Layer 5 of a small transformer language model trained on English Wikipedia (15 layers, counted from 0, width 64). Numbers have three digits each and are written without spaces.
In attention head 0, each number of a token's query or key is one row of weights dot the token's vector x plus its bias. A token spreads its attention over itself and the tokens before it by the softmax of 0.177 times query dot key.
The model reads these tokens: "c" "o" "ver" "ed" " from" " o" "b" "s" "erv" "ing" " an" " al" "p" "h" "a" " p" "art" "ic" "le" " c" "ol" "l" "id" "ing" " with" " a" " b" "er" "y" "l" "l" "i"

Query weights of the head. A number n stands for (n - 500) times 0.00095.
q0 (bias 0.136): 458310469456244673650647568428865579679796640694583384450332303368409441598440360370601326471616476473468453403613357473651359325687599440408438460539600254657561739530628309518631247397452652
q1 (bias -0.205): 438561611624469475089430450636662502758690508533399640571706311366456484503581356523586351325419476560506612554874619354654417280450710435588607428385583732540347535469499468293562250358366173
q2 (bias -0.241): 189417449617635351839201584435298409442444502644388531393531443430453718507587569447579727574589494351450441550475497653490323659309579582527502681563327801497394472444286669725134272312644544
q3 (bias -0.195): 563409659440471636415469630537687391315294953411537415431660466698698350421507540514499286677434456553545727344457238465657411510442309438552725557668557575574360850376650291594486348339495495
q4 (bias 0.412): 582438520449622192766144230379293676664382566492420509661193503410531428541649501648385463488444494334636511470239683489372961493742469417322787550548429204272526357321632670417567437515377635
q5 (bias -0.212): 578610411495529484350393405736432441529480488744557803482533287830363477479282249448569373461399732644768652486544384538643585542351410437503342273647635460472547707616492555461338205578501235
q6 (bias 0.334): 546307633261369535694442704408312629458640308544264677403387521293677627274610400427511368534564360705372575691268434682504607607600668423591638674380420391416502458427483544668743674562331624
q7 (bias 0.246): 511279576376448509571515242389250354418360310478562509372279700441763469493704561460418621377600436476423394663319401751377495481568783542846580564560587487538456522579443421638489536447504383
q8 (bias -0.279): 412707407223333439349660621804631253525624347567570494446824318762737542571321719454583344477474358528628462416555525326337259455291418575605506572674775637403345302608431662633526026429353322
q9 (bias -0.288): 270607396835561598443471650671418530343537534674573399385501538542509509482475363476354647369398562386658672642437553545216388452567406347720551628507491399498519338648597318425501454553577533
q10 (bias 0.024): 306673410283485474287555565643615445468598585471624702661463600522647632523341650427677316421192406678356339576430314411529313388600708306298206501563708466536619412564501596542319549526607376
q11 (bias 0.196): 303354663794551461767496380371421788580588278440384505733470491312484616616673658802422448423552401536496197758298532384586514743477554362516676535512252572367535610416643504379547589672494386
q12 (bias 0.191): 573481432724345524587433339415463728277610466573607556405477488241473257412436603557703276277570553411592680381592367511632629444742492393527728610315327464282375541638551465721381637765385547
q13 (bias 0.375): 718194703447246352451498376498665394756859583499515545593227746583585421546362450340301442762382486497667306390335449496626742487448565445822479323309293490354258425335747515523554551615514722
q14 (bias -0.039): 206331488396425410310234459544426443421415552626765452811647549587311584562587442443808520375492435607638469877502199689451620414620500551472444747571320279585437450377277337479519326602693364
q15 (bias -0.311): 288659443477628693154536424640488312349515724792668644377404597667597713469484603820464324415749384476298526129677645299387401396438427680462847369821316555438612381695456493301471668316418481
q16 (bias 0.326): 406654578167215549529745541824876382696659362716764133524245545583547645565214335749620348561258323533637278474806589283475550413402605562561564715488701169439526544311351295307429410470350631
q17 (bias -0.507): 390819451920631576285496339521249434152426465506307361660897508337190580318574820388190640508513633628506589580644065650381240389387454578799415352420473386512444539714438671645392493497953377
q18 (bias -0.167): 490423483502516523368622449544733687426498629594182661587536713604590478583562307578635582697549518486663519510483633428340282104214316342313281430571542712442585415453484455712554416550701523
q19 (bias -0.147): 632577444565583274357720462234367537273468365786746451623176663233597428550523427687583580320582582512583556734659325594417391542523326317652482459574518651208510576427575552362507685265402459
q20 (bias 0.087): 836569624470437684328609502612539274597483468242464499577461401429578287535296184844574320577561707452421509461379260700511462472508479450402588725414686623564389488330672526211654464426561535
q21 (bias -0.083): 365753564537369497438347602466470461603367391246583464374675314311486407553479373426501470535572674820456482539449507418341572477483583310678210545712593611612557443607678698503529732287665454
q22 (bias -0.369): 351610524499420539258615283377710430536195526496448493301435797584477527588590470571477700485575582647457663400789152411428389452470439434568653515479501742299544219802586471348475358554575594
q23 (bias 0.193): 298501900150443579748406433506489567592379300582257517458533520420680543745312363580606282467233510627317523329773551582548541243533445293518554442568702394636386637515499598378725577647401643
q24 (bias 0.098): 479593490450442395472535593445208469472453645370273426578620407376334396543678323574469440366422587198712345592536628480577681504531577704412604446757500493482622534474471476727734635637391411
q25 (bias 0.083): 487719414646515385663469511599296613625367599377435366439334511238439630264391843492699606355378566573526136424293475718666750241441594490392496488511402659454810682764314620355591463498474263
q26 (bias 0.092): 438451363458502673782522211754642514628412674471496519234452251377806801569499409671413460287635477477686477488497591471511268431568576507707569518393476619697344437593479490417591599450445280
q27 (bias -0.077): 550680549368538755481447498816610519875429258622560651454494554451260498571451618336522200694260308626397600699507550600453459549642426611652324443767544647299603448385611501351346465460340409
q28 (bias 0.063): 612585296895375292714355424321276358536413449723430662402445596319496458361602812398377598174528647722555656535355284680323542749420396656385731555286469540524475517371456536646531614362531505
q29 (bias -0.155): 459429407675619382581405508285055344382399629565490543712649265090435606574657688530462696643719456616406728426146523504553532437318479467575422518586372248430635374595396527478497686788562546
q30 (bias 0.268): 279663531398250435707803428225627503529449520561655597667378273591412139353479426425489578586386454295492655726642733537581569261617633637430356530416563504458544645372626398472533670411524733
q31 (bias -0.248): 583463299378303507418637526711280512195164404677824257651571453520512514594238620390604374568360594438286577518563646529437339392484654603623649386643338774695661350534428606522388422485747507

Key weights of the head. A number n stands for (n - 500) times 0.0011.
k0 (bias 0.134): 306775349431467424362656531689547549460519631677447428487524450830571471529424590448418368435571623539530723377532447445550388300495477524557684533320533548540469485362739449551430383527468373
k1 (bias -0.100): 571765293698525443540469588402545488458467591389529422497595322356372597446535575582698402059565655565709584509548346641438457584519468540526440515545510358466473649568345535568387327223444451
k2 (bias -0.328): 462321525662380403985380326470406611579514529527547456527607562523799328452591477361634608387536458503498491632225490590699475506617440516563454343543483684578587535428539515474390382464473326
k3 (bias -0.211): 505395403541435532322545327598531462248588692640541543482545457569476620571606386487464691535765693381332606476523328543480419448618400485560437539474484670766587381609329723709367662280544586
k4 (bias 0.222): 417278678391463572521719577580710694691502460478361423422406362506512280539599282572536426608535323288626326656622492493375474508572433440435572525262646270627584564538855494432604486291345633
k5 (bias -0.173): 630616372746474588424357547371490356570588531498489419536620541473401439332733367451453713564598601723606540681539358439375353477630538506580468515177566688551404498240383663536458350534627512
k6 (bias 0.271): 630573754220266390533507546542647387670723405533677575599309390340663516783336418585506426495394375544366505419369437405516440442465331497463500653520589474665476527410689683612612367521482392
k7 (bias 0.248): 369401489322351441740501416506444490408615485700443484563490501379355341535453603591436401468456290709445487416523321404509359562595576514686486612548430485528523661410628533542462538586528629
k8 (bias -0.156): 677484522517600440388384558339275645105483319433474386576507579451476681496596500473430618571517435672375327592599391495531279483382431407579466378627358884431516496626433663645502445342523405
k9 (bias -0.272): 468516529643503485699672384602360457409395609522464456594335515546346405556422449560515467575706561632448359486474708475377737432564345590526620509379390358528593466601493419591493469587673393
k10 (bias 0.089): 681490617497503487352496443375461513472520256450288265494696416335576468482561801502370528507554395536380661619493213525375520342468635655555426494709343434604291467613568524549656452601580287
k11 (bias 0.124): 271399619430532249486575305606624486635383344487621300342365540366533402774530600509692373344349320425694622674495577637777613420520583438519669565407518390518539434546463573403555409499371488
k12 (bias 0.170): 438434306419362374434595570650585587581548595412628725405453625507609590370378457532385528364565603511404538490551535551675566318378498542551587420266488401581507720547315400501523253401678479
k13 (bias 0.313): 451610517481406403418480432539492595570373456580472458416588621470236225502465364650474315834525504446490490525897412467745473427387362481396246761608638336515564597422427664527318327553391550
k14 (bias -0.061): 423577841602454435429502410215429361484581603558497583651419715610490454524502499819426567290409487597607464660510436418451327303536689510596362513391428539707453498477558323563493515432483375
k15 (bias -0.226): 442222592420641779444595510303397379377306747644487504553591622439526788376556735520431566453537581586511416308439500514437652582440144520547577567482425434351580562614529455206529663527615575
k16 (bias 0.217): 294532487721485621245727574518385251367547387690591333565545550620418594422214650471575451652471360428517615573902587417607287499262301607667460395533492529439448550664640525363418336530428445
k17 (bias -0.298): 380641529670437350648200598312201468443522516340480665589176435315519485335653398648453617360657526580357604535315421699560920700678605687471459613429273290560530353418517392620438574666668489
k18 (bias -0.258): 623521516516699359578444547400283687386474536392575456403724306763505415510343509510563754474643444398667542434317384502411621437485508451293363497575432426509406393647468570611466376599632564
k19 (bias -0.259): 415377361436263579485594536360363561488492561428633578336350566422517395558464540376526710400463517612688603649692498668268808449331527470541623557462300415406359623419685675493532451640557520
k20 (bias 0.249): 658610392486244761295565620567664433434469352534429540563480605470204444495526551356480596490307383421471529386443342588453554499666571450680369476511580305598558355788621521614417528366734569
k21 (bias -0.212): 647822412436510601501501422479281637589422317466322408533441352198523436387556428566417490463338336481416700467564422501569415394601605429511383406510510473383663458479524741518542825682693382
k22 (bias -0.223): 608396434658634649388435450337534586435493588342652553522559707602384423488359569693540404485611487508421534390503352595540619507478524396457722571548252443432614564431696580407428600513670553
k23 (bias 0.259): 549569391348486623373585574528428458656446422520707410540541259451612803508496503456478395432615270544576489548334566283465252478417654577611463760501428507630651518518634567438317355593572459
k24 (bias 0.123): 421462453491609392472482669656548559439596673496460488661449334404568519505458500456731552533354271532468401538498701695347492496466557366415298459423548428723375525535448492390485625487387516
k25 (bias 0.094): 462454449572524432436461631411591421677571509488369429338634409381453718417393605686705569432351503579326489442545819420638529504724563331574439349401244559487487425441681544586759391601268417
k26 (bias 0.279): 512433442263593487566519604509313522625595311518419409367593560766364539454597428424645317326429616794306561335401533407609346568514448498781657304657393387402669426486482560359444490477512505
k27 (bias -0.066): 630365516553396375358598557500414306474244501466534313634547565371394550576657506605348319419398658366502639783481427484530340734325418476407422514584598624573385676481498631463608414632484460
k28 (bias -0.040): 725429499255388640625469443552488392650661602463488656474273451377376453370503352507576433527557503454394326604431503831761654604637502549631578546336469558440385632442664344461457342493470365
k29 (bias -0.186): 411423553507385541554444441469495586487584266392448504535353424409520679535498473519330426539481431477621441444371488515578710573778597487450609468363672421626451608430459689404613609745223519
k30 (bias 0.218): 404472399493463533436626625423558742575291581577547452637360290658503444627443442387575357607539610452591734572655505443465410362631613386535389380556507539488530725591472157481503514704596527
k31 (bias -0.233): 422323355661464402482692587331283415342467200453512584425497444409513536468503735579450753722481577510456505512314665605486432578445494459657383444519523690360471539361407201681533573466560543

The vector x that enters this layer's attention at each token. A number n stands for (n - 500) times 0.012.
0 "c": 579270552688536611447330459361349397265531493520574538459381523490517521235504586601399576466700587691571542494378466625465826602573485573566433467519324648450388479491282279597502628493561566
1 "o": 612362488620606594549452528308321349186483609436635490540363579482543501401589481667481580488478670541494540416384477601401795648552510536515428388448273702423457376443322376519455693463767553
2 "ver": 666405429687510586527425492268311421136475616330569552573261560536481554397450559654507602490568656623475432437377521584442687640547613564526507399575368605386450321370411370552406693574672561
3 "ed": 510389438697404556483424519303318368260486506313613479500414649507496465395453631633488613470539724617463539426356477564414832597617452557549524407571319689495446337340460442503411767574694516
4 " from": 454425526660487621509347483332344438218564431402594477466401596464426554308511475618512626501588634749443466393350479705482808487555554593602540405598278665461422363424404384623353674525639588
5 " o": 532373526679521645524414485176366399207567580445597571470335612411531643378494523475497713469460604697513437473489492764569860512446451537531482454533346596442386378478316432509418683425635485
6 "b": 562450533656522603442468532198310435179610455478592625471389617457568638469426551560537704419540655534460411441443516609461904636464496458484529445436285636453374377481312416513508738509608377
7 "s": 551425465622479532497408617227339374163497495418519629495440601463558581425456569680525714429532662604518347423392505579443911572431468602569480548471374711321429366457370389478533670542544557
8 "erv": 685364558655445575511424485248267395254490470352530522626353585446524535346461638683569783482634588636521478407364584621436697535576526540484490453536366632339480455361383301513468690510629483
9 "ing": 527405516706426544484467543301300403235500494318624524455460710448451544372413549598494648463573659548502438541280484628455882544546521595539528434550311678411443339345423445470453675632682529
10 " an": 494401439664523615502292438250387397333534528396584517476410555437521635322474478536486749507525720732390454538404445701557858534493416453591489437541318612453498406444352344543482723572603563
11 " al": 498362496761545666525333521327332385300525568460665613507401645390426552381541500499464678497487609639448408480428581657526862586470570561443519476509323632311377368451247442488526651442606519
12 "p": 654388484707498568550367523251292428249550497398562571529363665464546616413503573519434735431584721512448458410431605523510863591508449554516487522482487619419400302386327371408512737562555394
13 "h": 620342509656564605458392522278272415316587457424617522569399551469449562500536491565449697487501691507408434435379490688411956653468505590462524466510307665380472375397334405446442663616604533
14 "a": 736405470623550558569480521275341379270491496429556533517426602439536570438597523681423662487438685581456451405331578715415903563484469536495444455427295611393402385455302433438459686551655518
15 " p": 496325552645514562543303502268343419200571507401618528487306617425462598401435565422459752550627704653482483482449573678435871507515420619500484531490424646400444358413376398448576712544518470
16 "art": 609372554712470577555460489188278349307487500435637569522241512441583504408480508544544707536574597550537413435406591605372816606492430593486550424526332636482293463486317421529419713606614616
17 "ic": 695410447613403612605406469271260346158532522404625449513393616381499502382438480638519766546633584563541515487323585650448835545539517544536514420448348652398449424474430368426469666630532571
18 "le": 585339492701428600646459455258288388195488509442697567512348568417546467359494601584488649487462604575534479442371516682427864588483498483465547413518381631428488333362375493503401681604698611
19 " c": 444369591593545625534334428330341398207518526468596521453341598435475562427432564454429729536651719638457444468366579706486880641499480598469453500451379632353410416435324426459603711558539495
20 "ol": 623380530611536651568398524350260348291504583465678538451388584373513502422475561553472762504576633537493442489309584519450877660478492524425527451473372575441398392439250365475449769534598636
21 "l": 589284482661539646587411474396260331300533459398617631533351588507479438422536600608412737508561627539449489397375608568410878626438549526434532457499377621458469352416323407506422807497558526
22 "id": 620383491605522529629436491335334420212502523326506506542387636476473481409452609669431784570602639654444537467300625571425828626592481623471512446493336579467420396338333394391369703566510561
23 "ing": 501341512671464558582442533372306428256488518309604519424411705457427531381430530586416650470573664514500461490251529603476908598575496601535572459567337651429438353342398455451417704650632559
24 " with": 470403538637513633620282474354318339261560438415576566490351611402459522380556475550438620517540723699407397424324507694532849561496534637557560476526292616410409387481407406535447737569554538
25 " a": 497377510574549620599320461269381352308535592473533561469394605428527607288491517532456678477536731724431422570380515750576896601477468494543495457493344510449415391442295393499505704479543524
26 " b": 448343551571621592559368438260309401243644512478539608515340571386541584444485578472459704488516670663476434448419632703519906680463523513456462486526338580458400434414287408463537698467526412
27 "er": 575328569528454579630355526294240419266508569436510558603459570422544556441474585564563639462482664596482407425332567623402895605497506641424563404551401600338534392399264381577477778602439510
28 "y": 596377548533574596583461534280304464210486530403497611482409594399472614390472548571456696500520591557436361474339576704448920640530574559541505374426333627402480410347263413546519664640542545
29 "l": 586334511654503580588417504338219347339556434379592645553367606430549434416523635600484700476530600549432422413360629619444897577413593502419509465481334625440525347425340394566509790495568502
30 "l": 592338518672500561581418491351221351327543418353596633577354618447555420438529626603470706492532599547456419432337622637450896589415577508421496473466339605439515317414371393578495755507591520
31 "i": 626411572605504578597409479315322451281465497405508423543391629376603563491560551618478643540499635539500486469232594731393934621486514488479478459373312612411502339399350354502495668577654491

Token 16 "art".
Which token does it look at most, and with what share of its attention? 15 " p", with about 50%

Token 13 "h".
To which token does it give the most attention? 11 " al"

Token 15 " p".
Which token does it look at most, and with what share of its attention? 15 " p", with about 50%

Token 8 "erv".
Which two tokens does it look at most, in order? 5 " o", 7 "s"

Token 17 "ic".
To which token does it give the most attention? 15 " p"

Token 4 " from".
To which token does it give the most attention? 4 " from"

Token 7 "s".
To which token does it give the most attention? 5 " o"

Token 24 " with".
To which token does it give the most attention? 24 " with"

Token 5 " o".
To which token does it give the most attention? 5 " o"

Token 10 " an".
To which token does it give the most attention? 10 " an"

Token 22 "id".
To which token does it give the most attention? 19 " c"

Token 29 "l".
To which token does it give the most attention? 26 " b"

Token 31 "i".
To which token does it give the most attention? 30 "l"

Token 23 "ing".
Which token does it look at most, and with what share of its attention? 21 "l", with about 30%

Token 6 "b".
Which token does it look at most, and with what share of its attention? 5 " o", with about 70%